Layer 9 of a small transformer language model trained on English Wikipedia (13 layers, counted from 0, width 64).
Take only the direct path to the model's output, skipping the later layers: a vector added to the residual stream pushes a token's score in proportion to its dot product with that token's output vector.

Output vectors of the tokens that the questions are about. A number n stands for (n - 500) times 0.005.
"rthropoda": 767,473,533,582,556,309,248,502,615,286,254,598,399,648,656,406,662,543,128,749,446,678,539,415,842,481,199,288,419,294,517,540,573,666,543,842,582,427,767,497,591,431,725,404,589,257,481,767,385,623,453,437,569,180,368,591,607,333,164,676,515,461,366,559
"ol": 431,398,592,610,499,581,491,501,509,479,379,526,534,474,538,473,471,670,470,343,406,452,504,472,467,347,475,540,565,474,439,517,380,464,469,415,397,674,504,658,410,544,508,480,472,518,455,565,542,537,513,395,634,557,559,551,546,521,576,543,419,382,496,692
" Industry": 603,561,227,774,647,451,338,520,578,453,261,581,397,317,381,434,505,489,449,599,481,455,614,499,537,539,394,390,528,579,384,470,369,607,421,642,507,470,583,463,652,464,617,596,530,436,636,709,464,499,403,355,547,478,456,610,592,600,312,666,358,511,404,603
"Origin": 569,398,372,802,610,337,457,430,601,462,437,648,440,582,550,427,547,504,357,421,705,481,556,580,525,452,295,352,643,619,483,409,461,543,367,669,422,413,320,515,535,566,599,579,550,500,466,622,414,410,345,326,601,427,471,761,530,580,439,473,382,550,482,629
" Density": 649,978,376,702,600,529,287,337,544,352,677,757,568,536,367,403,524,446,325,633,682,431,414,544,566,796,349,526,658,704,421,377,574,708,419,817,344,318,485,277,418,431,545,486,666,428,686,524,393,563,326,175,658,375,481,495,361,430,495,418,492,401,242,516
"ral": 429,418,435,429,648,604,491,388,441,269,400,607,577,656,501,440,426,587,408,593,330,466,580,513,536,562,409,428,411,491,478,489,307,515,466,636,326,507,636,563,416,615,437,638,684,451,534,557,564,496,558,372,701,547,554,632,501,452,400,699,416,331,454,595
"hromosome": 666,537,375,442,636,321,332,516,730,362,595,684,664,336,586,584,458,658,310,414,618,759,461,424,466,513,312,512,634,481,452,514,386,586,229,786,303,519,255,427,706,314,654,630,568,333,578,653,422,638,346,365,758,350,387,803,468,496,203,600,680,364,251,589
":": 696,360,681,452,395,502,493,513,399,444,572,479,510,525,413,626,350,493,494,383,743,382,440,508,524,517,454,370,496,564,526,563,607,409,348,566,512,515,523,516,448,496,479,476,662,539,431,567,553,324,535,410,436,564,566,469,309,511,580,635,515,585,692,355
" Coordinates": 770,427,355,586,621,712,419,421,584,559,606,694,583,520,483,381,517,556,313,606,537,411,478,344,527,434,311,499,646,558,457,407,427,474,259,769,348,325,552,260,560,386,500,583,639,312,931,646,385,620,496,379,479,359,537,659,541,535,369,561,496,216,534,542
" certification": 354,472,367,765,687,474,250,483,772,368,442,575,437,438,419,483,470,615,414,584,532,635,672,356,574,513,548,226,412,787,523,364,548,548,344,775,388,576,522,522,441,347,782,552,522,490,581,432,456,646,254,224,542,412,486,579,594,567,311,565,384,583,504,513
"il": 538,486,624,469,634,558,516,496,468,401,445,540,622,423,406,483,575,610,408,459,605,425,393,564,486,438,556,422,549,470,435,425,379,428,531,412,411,590,333,673,434,477,395,543,393,519,447,562,559,556,456,468,617,528,718,550,543,512,632,426,507,413,475,578
"able": 562,540,435,500,539,511,558,382,414,545,482,574,497,626,382,555,469,602,465,647,634,574,337,608,556,620,435,516,521,503,463,479,400,524,365,457,299,482,687,575,609,408,374,400,478,581,523,549,576,519,215,246,767,442,390,531,488,516,309,748,456,467,470,622
"rate": 603,507,312,568,682,620,459,445,504,415,300,665,676,564,460,458,375,572,411,555,343,638,490,541,541,654,598,492,346,479,332,487,392,535,470,525,507,551,624,658,452,531,671,484,467,530,430,584,515,515,517,361,693,405,322,592,582,324,500,604,308,375,311,574
" sq": 643,504,268,335,528,382,144,337,588,377,381,397,427,183,562,483,567,784,341,774,524,772,458,410,525,552,500,651,588,576,358,385,523,724,584,653,290,378,386,453,343,555,713,605,544,524,746,467,410,639,482,343,545,253,509,730,586,488,491,609,670,392,399,661
" (": 500,444,376,497,413,518,520,483,537,438,593,396,528,428,582,471,484,401,502,470,666,377,396,539,470,457,577,576,466,417,543,524,653,494,522,556,478,627,492,548,567,459,476,454,433,326,419,469,564,438,624,529,387,703,630,384,495,622,551,597,496,496,556,368
" Para": 450,555,586,640,533,623,389,330,503,452,391,465,618,535,515,480,505,483,495,557,527,507,531,535,494,584,430,524,487,438,369,457,501,589,533,546,477,441,522,550,457,485,516,526,541,416,563,460,462,459,471,421,479,605,534,572,538,462,551,477,516,423,379,541
" Direct": 691,441,497,666,654,409,224,415,534,445,387,496,484,609,403,469,587,464,462,561,543,507,453,656,533,494,479,360,618,569,418,428,488,480,444,669,530,519,412,348,625,411,526,576,491,408,540,667,461,647,506,384,629,416,488,524,659,443,466,568,451,361,383,526
" Occupation": 604,571,299,805,668,551,360,501,742,386,507,642,477,416,453,380,525,480,441,509,436,559,531,738,585,704,372,362,640,596,387,395,540,537,453,670,505,566,576,520,488,476,521,416,481,363,462,549,443,494,456,279,599,490,529,579,464,681,293,473,365,411,251,449
"del": 359,534,355,529,605,491,535,408,597,566,372,493,476,519,595,463,538,479,425,453,523,757,470,635,481,581,581,494,473,518,280,394,430,544,468,591,331,437,716,487,389,485,464,617,569,397,475,482,522,670,503,425,672,364,468,532,528,459,564,578,288,434,523,609
"^{": 439,509,380,620,440,534,483,336,532,417,591,448,588,468,393,578,543,511,311,454,584,540,361,427,476,606,407,559,559,380,580,439,532,403,500,618,273,485,474,479,489,494,685,295,589,536,550,426,465,532,614,489,483,520,624,551,641,603,562,637,499,516,330,612

Output weights of attention head 0. The head adds the sum of these rows, row i times number i of z. A number n stands for (n - 500) times 0.00044.
o0: 566,397,545,381,608,427,385,622,395,571,640,517,661,635,466,309,571,321,296,798,529,708,409,614,731,538,224,300,428,340,510,538,592,410,301,379,713,646,282,681,471,600,749,394,409,407,317,576,427,568,458,636,790,242,552,618,408,407,553,414,534,642,470,383
o1: 626,523,556,554,446,465,471,348,298,468,455,624,461,709,720,456,535,632,509,20,495,469,538,449,294,473,315,423,452,433,604,593,552,248,464,428,413,312,658,567,591,257,557,655,586,557,451,322,439,701,522,687,712,694,677,382,458,759,484,487,547,473,568,496
o2: 614,496,453,586,648,535,555,509,530,743,586,565,473,739,594,344,603,486,529,602,290,618,407,238,593,265,635,736,485,525,342,463,487,913,524,518,480,545,400,426,443,198,340,681,548,624,538,435,347,508,594,652,572,418,685,415,432,315,541,434,443,383,341,375
o3: 671,413,322,688,178,452,725,433,624,452,530,294,476,379,499,675,520,421,293,424,338,644,505,494,530,607,710,247,694,381,560,605,240,668,389,664,731,711,369,517,682,479,479,588,588,96,408,818,513,871,212,245,353,302,638,484,459,539,706,315,526,698,249,577
o4: 542,574,417,571,471,404,741,93,645,358,606,679,527,422,508,637,454,698,435,418,432,480,310,27,591,792,374,520,567,594,383,388,537,504,330,350,576,629,541,663,675,756,412,545,444,234,544,443,469,447,494,485,151,667,484,563,599,485,335,394,819,521,562,475
o5: 633,437,777,444,353,439,649,429,313,389,538,551,844,828,412,492,685,373,281,577,547,294,500,455,549,414,745,271,700,622,444,368,439,402,471,546,632,404,649,264,768,559,582,651,373,310,645,599,517,366,317,440,323,147,587,570,432,612,416,686,682,665,360,425
o6: 430,485,643,547,428,396,369,578,519,712,396,597,654,519,548,510,441,802,361,410,454,511,595,572,768,329,609,630,361,509,808,304,721,392,433,465,302,266,249,596,266,247,410,358,683,584,363,594,556,737,396,197,438,503,751,608,524,742,345,511,553,556,588,224
o7: 490,477,459,508,402,416,462,685,330,469,571,215,494,849,655,269,659,519,513,405,418,793,431,643,375,590,512,322,624,563,519,528,555,483,737,421,462,306,356,363,581,520,397,670,707,728,457,533,469,647,347,683,438,337,347,457,369,302,478,435,604,494,527,479
o8: 428,645,471,460,506,417,197,538,673,545,491,321,565,380,318,688,411,628,555,271,139,687,564,253,544,564,432,488,655,743,475,657,348,775,450,513,482,595,653,354,415,360,467,561,492,422,586,515,659,582,590,570,555,500,461,650,611,321,410,327,519,594,507,460
o9: 581,342,565,389,686,270,548,521,406,728,341,625,569,578,503,448,454,844,480,567,518,474,258,562,686,806,570,460,514,447,324,638,384,181,355,316,696,696,313,537,471,630,244,727,508,502,625,561,446,640,644,574,463,452,554,429,291,416,601,419,198,605,550,364
o10: 412,400,561,491,612,462,436,373,425,484,546,418,507,575,649,587,622,664,509,348,574,443,480,751,643,502,380,661,497,637,662,434,338,503,591,421,480,489,310,848,717,301,592,389,432,348,484,179,505,341,475,236,618,620,171,658,414,394,478,484,446,894,352,488
o11: 395,414,655,584,261,138,610,506,670,499,665,590,418,580,539,572,462,654,350,502,498,367,580,615,648,576,395,586,618,389,597,385,509,285,284,497,289,306,446,358,323,276,382,348,763,703,725,789,686,306,363,690,621,500,523,689,564,624,526,280,520,573,279,758
o12: 357,709,673,648,405,573,516,487,591,350,300,567,195,825,708,215,606,465,480,826,634,425,387,472,541,412,581,696,538,618,495,308,468,527,588,591,554,697,660,538,384,521,472,497,471,374,194,249,598,351,563,623,467,149,489,406,744,585,340,288,440,596,453,492
o13: 649,577,554,420,725,209,598,390,453,378,436,409,446,817,711,440,508,253,739,428,467,546,460,377,521,397,307,360,644,823,555,575,550,544,479,426,615,540,492,586,201,397,611,623,461,480,672,376,430,540,377,597,638,498,723,503,227,294,520,634,406,536,517,417
o14: 590,400,779,497,650,661,633,529,489,318,167,542,643,361,495,542,442,524,321,552,364,318,226,800,305,389,466,485,188,416,605,499,353,400,244,678,576,648,611,559,749,543,560,648,240,547,258,641,521,914,532,329,575,600,504,696,537,470,590,732,515,175,348,694
o15: 539,487,518,457,620,516,648,575,336,483,593,887,589,398,505,344,479,310,381,346,495,456,492,395,423,595,526,625,628,303,506,603,307,522,535,607,490,208,693,428,588,364,251,436,571,499,500,418,487,655,383,831,285,527,423,859,465,443,646,386,721,641,420,340
o16: 431,415,552,408,292,499,494,273,611,422,373,378,800,499,295,628,306,576,659,260,408,290,320,369,251,417,731,563,562,522,715,437,767,487,503,346,631,595,511,674,604,482,441,730,603,558,498,511,577,265,341,794,378,558,461,797,593,473,577,453,547,508,543,478
o17: 585,480,528,436,207,710,418,443,617,754,572,709,576,790,376,451,770,346,499,488,592,418,310,524,539,484,135,527,523,472,463,593,785,422,542,504,341,634,583,571,586,822,442,519,431,455,469,458,481,402,286,401,583,566,322,530,485,354,487,458,403,546,421,434
o18: 764,832,394,670,679,475,358,386,609,230,424,550,323,526,381,527,642,308,449,549,409,353,378,445,546,566,450,490,455,213,386,362,598,393,473,674,747,567,443,512,577,610,400,820,493,450,494,769,583,452,659,705,457,599,759,423,303,627,386,389,444,541,390,245
o19: 385,598,260,433,419,427,558,644,578,622,410,487,716,261,646,517,255,510,463,732,598,482,601,597,734,221,467,577,472,365,151,669,314,430,324,717,580,485,266,809,552,643,436,638,535,350,353,475,656,538,311,586,502,725,554,694,411,383,303,461,402,578,495,543
o20: 477,398,495,203,642,342,673,625,251,542,323,334,485,713,312,626,764,190,536,200,551,593,650,479,689,777,477,373,301,553,627,648,546,482,601,425,399,572,830,414,440,320,398,469,378,711,217,556,786,551,582,444,703,531,459,475,373,570,685,408,398,341,452,643
o21: 225,475,508,517,442,368,539,320,373,594,379,374,315,592,427,519,407,646,546,652,611,616,492,588,442,461,363,546,745,655,390,513,683,579,432,550,368,448,580,618,714,677,526,592,432,368,528,351,513,423,353,316,476,160,673,377,644,307,673,526,454,690,595,587
o22: 512,381,553,482,368,716,511,447,681,497,439,327,499,938,615,198,618,406,268,296,539,663,270,642,414,637,363,641,514,66,281,505,372,424,784,360,390,740,543,719,572,518,507,302,374,420,653,571,509,467,263,476,620,450,669,409,487,518,783,577,403,716,561,623
o23: 709,356,346,486,366,539,322,463,396,398,346,547,443,617,460,602,453,675,465,698,577,597,570,258,833,546,226,108,454,700,690,470,529,588,601,725,521,382,644,547,544,360,795,160,917,442,471,402,550,249,518,331,339,357,785,700,501,526,425,688,550,553,409,470
o24: 480,580,408,599,447,638,380,572,483,398,431,587,522,569,651,565,526,517,494,732,376,412,558,266,540,327,414,629,281,497,898,499,632,247,412,403,494,555,468,310,550,229,878,745,374,435,558,614,533,553,434,426,753,614,449,435,648,496,563,429,529,357,416,390
o25: 412,636,484,648,496,607,675,664,592,621,379,510,332,604,391,538,513,560,296,350,386,515,461,442,231,401,406,425,357,767,347,815,199,649,723,516,461,545,389,491,334,485,559,582,623,823,578,665,254,360,478,429,310,586,479,674,445,613,450,333,502,718,664,351
o26: 505,423,447,65,742,452,581,587,642,424,403,463,407,472,208,408,526,432,529,586,528,575,776,563,589,414,549,414,588,625,397,725,594,708,572,367,784,566,573,435,624,209,164,415,321,642,745,394,591,675,417,330,506,505,595,777,439,777,380,331,429,425,347,394
o27: 489,269,534,556,548,225,471,547,498,350,549,357,884,779,373,341,583,496,360,721,607,530,386,550,640,494,517,703,637,391,508,393,466,772,375,533,549,726,622,233,589,565,499,549,558,663,254,465,526,450,403,328,368,579,651,549,593,348,470,600,482,213,337,510
o28: 482,459,830,160,469,410,573,666,545,326,687,245,411,498,471,461,349,552,364,582,430,703,355,645,550,523,317,512,459,595,527,907,482,459,481,365,582,400,411,541,257,558,801,389,482,776,504,479,582,586,319,556,521,344,682,605,559,596,514,508,483,684,446,234
o29: 389,854,392,76,418,270,246,548,353,515,436,513,517,699,728,310,522,480,643,396,117,578,606,466,485,570,512,372,473,292,643,571,468,411,576,538,233,817,857,765,480,536,731,573,413,384,530,386,453,428,813,681,305,497,413,565,723,559,709,552,543,374,407,577
o30: 439,708,530,252,452,524,631,905,280,703,574,492,126,377,456,637,568,750,387,359,454,571,627,558,682,349,492,447,512,482,314,547,481,613,496,242,486,579,506,553,137,816,506,415,553,514,586,491,420,359,653,546,501,415,596,425,475,437,335,431,398,683,740,361
o31: 561,526,601,501,417,633,447,540,364,600,643,723,311,646,411,543,461,255,421,429,602,557,575,666,401,695,385,876,375,537,527,322,493,263,449,586,524,474,275,402,637,610,364,522,602,240,607,344,430,617,693,318,370,470,632,584,526,465,575,329,515,468,657,448

Each question shows a token from some text and the vector z that the head gathered there. A number n stands for (n - 500) times 0.0031.

"va": 378,602,219,537,448,403,669,422,543,470,465,423,384,528,810,356,537,729,673,698,407,548,756,608,449,640,335,616,383,408,438,604
Pushed down most: " sq"

".": 460,347,575,540,682,452,412,425,311,933,520,151,233,634,495,440,116,626,674,655,531,646,975,226,215,463,209,724,186,706,672,610
Pushed up most: "del"

"1": 208,507,198,558,479,203,637,374,593,449,444,336,390,502,793,333,404,499,667,820,499,544,618,616,580,673,277,560,464,564,380,363
Pushed up most: " Industry"

"o": 538,488,238,585,460,439,559,275,455,544,481,281,434,638,589,212,725,800,627,569,424,626,755,525,405,506,370,687,381,484,363,596
Pushed up most: " ("

" signed": 497,566,257,485,395,404,603,370,500,497,413,384,369,450,866,312,504,645,570,735,410,570,737,410,474,616,331,673,400,526,547,485
Pushed down most: " Density"

"mit": 486,540,268,550,404,479,631,386,424,405,343,492,426,549,878,389,538,755,708,547,374,507,761,554,451,558,457,677,434,559,437,618
Pushed up most: "rthropoda"

" but": 644,606,268,530,504,512,619,398,395,506,526,489,498,508,741,326,451,606,606,651,375,637,716,597,373,604,432,603,452,595,480,557
Which two tokens does it push up most, strongest first? "rthropoda", "Origin"

"im": 416,497,272,349,457,497,480,403,396,437,334,370,500,503,654,236,444,685,559,539,236,603,649,473,571,411,456,587,511,604,416,554
Pushed down most: "hromosome"

" Ber": 501,529,182,479,351,441,595,372,500,425,467,497,434,493,805,331,550,691,578,620,380,617,680,600,412,608,439,624,390,456,434,532
Pushed up most: "Origin"

"-": 535,738,162,386,504,556,528,324,435,467,470,431,368,726,740,301,659,701,651,485,451,591,782,656,342,473,491,631,344,475,398,524
Pushed up most: ":"

"up": 477,510,334,413,548,494,535,498,554,394,440,396,404,584,663,310,523,676,595,559,240,528,632,530,493,528,445,588,549,555,404,426
Pushed up most: "rthropoda"

"ry": 514,391,265,481,412,463,585,373,434,550,464,377,469,558,723,281,637,768,565,511,378,603,691,514,377,548,472,635,411,459,431,541
Pushed up most: "able"

" &": 525,538,315,466,378,538,620,441,446,452,610,363,529,500,683,383,662,636,559,506,445,610,762,600,350,539,552,632,338,428,425,497
Pushed up most: "able"

"0": 454,570,343,543,587,458,625,437,616,491,566,467,271,504,695,489,700,652,534,712,485,635,638,488,594,570,258,645,358,471,398,418
Pushed up most: "hromosome"

"tell": 505,347,301,552,550,409,574,390,417,426,286,391,446,458,759,442,540,729,529,532,357,566,790,523,467,549,404,536,505,524,381,613
Pushed up most: "^{"

" I": 409,549,206,465,314,390,519,383,493,489,525,321,448,603,648,285,631,581,633,628,433,629,576,497,434,531,355,694,286,500,446,532
Pushed down most: " Coordinates"

" Wheel": 510,494,332,468,412,521,559,464,482,519,516,415,399,473,750,350,499,596,590,508,299,573,690,572,391,582,442,598,425,351,458,491
Pushed up most: "Origin"

" see": 527,585,192,517,346,442,606,382,520,447,434,475,385,497,862,302,540,700,642,626,378,574,724,547,408,590,402,681,393,483,439,563
Pushed up most: "ol"

"er": 495,448,258,511,362,539,506,362,512,471,402,501,382,569,718,352,560,678,610,455,331,480,587,525,417,467,426,709,357,494,414,584
Pushed up most: " Direct"

" in": 452,568,238,463,367,380,600,400,509,445,440,407,344,449,867,308,480,641,576,713,412,555,701,455,451,619,377,664,402,483,512,526
Pushed down most: " Density"

"ta": 375,533,197,460,497,342,561,391,445,423,458,432,350,473,761,356,568,648,550,613,403,542,641,468,409,621,427,551,462,518,472,569
Pushed down most: "rthropoda"

" for": 482,574,218,486,359,406,617,385,506,460,429,421,372,466,881,296,512,676,614,681,392,570,709,482,424,614,385,666,383,493,497,546
Pushed up most: "ol"

"s": 456,514,362,493,536,451,574,459,441,592,474,371,318,529,735,385,441,672,580,679,451,614,797,431,389,565,300,640,342,532,532,509
Pushed down most: " certification"

"ice": 467,633,154,504,399,441,619,450,499,435,524,421,415,587,772,328,521,722,616,608,410,545,709,601,428,588,353,641,422,444,404,549
Pushed up most: "Origin"

" Dur": 414,480,371,581,536,399,526,425,402,654,438,307,265,554,759,371,272,622,650,672,471,588,819,375,346,499,293,664,305,565,565,572
Pushed down most: " certification"

"a": 437,457,212,556,547,322,673,303,517,413,466,348,417,421,697,292,447,675,479,594,386,564,573,580,534,726,313,575,458,390,511,695
Pushed up most: " certification"

",": 534,549,183,494,353,458,549,393,553,449,491,469,407,560,879,319,628,701,627,609,318,558,645,479,363,557,377,656,378,447,463,588
Pushed up most: "ol"

" to": 493,576,211,460,311,435,595,394,506,424,525,446,399,512,813,339,597,634,560,685,484,603,713,524,449,560,458,654,361,499,414,446
Pushed down most: " Density"

"2": 393,524,356,601,690,301,652,439,765,522,563,344,249,625,673,431,676,540,536,797,475,710,640,531,587,536,113,710,376,492,366,336
Pushed up most: "hromosome"

" return": 475,548,254,473,353,433,606,384,500,473,426,406,352,461,855,319,513,637,586,668,411,570,719,477,458,602,371,679,370,500,497,512
Pushed down most: " Density"

"sey": 513,490,285,486,386,477,613,359,383,413,429,436,393,503,743,390,531,725,517,538,437,595,720,525,443,599,382,671,402,404,434,538
Pushed up most: "able"

" began": 444,493,409,576,517,407,544,411,412,679,464,295,279,534,748,359,320,688,656,687,495,596,861,346,324,551,276,686,289,589,573,583
Pushed down most: " certification"

"ground": 447,569,175,407,490,504,535,500,472,488,482,418,333,544,802,285,540,621,578,554,363,555,711,577,391,551,496,621,511,578,448,423
Pushed down most: " Density"

" an": 517,561,202,452,441,475,614,384,507,472,440,439,409,539,792,300,602,646,562,630,378,598,686,540,462,600,312,703,476,441,438,460
Pushed down most: " Density"

"re": 476,485,249,484,462,450,589,427,482,421,480,437,407,528,843,416,618,687,653,552,375,556,717,427,407,555,468,625,407,475,374,596
Pushed down most: " sq"

" He": 447,427,447,537,568,451,483,409,377,802,491,243,261,594,628,408,243,682,678,651,484,622,917,337,271,524,252,692,242,631,595,602
Pushed down most: " certification"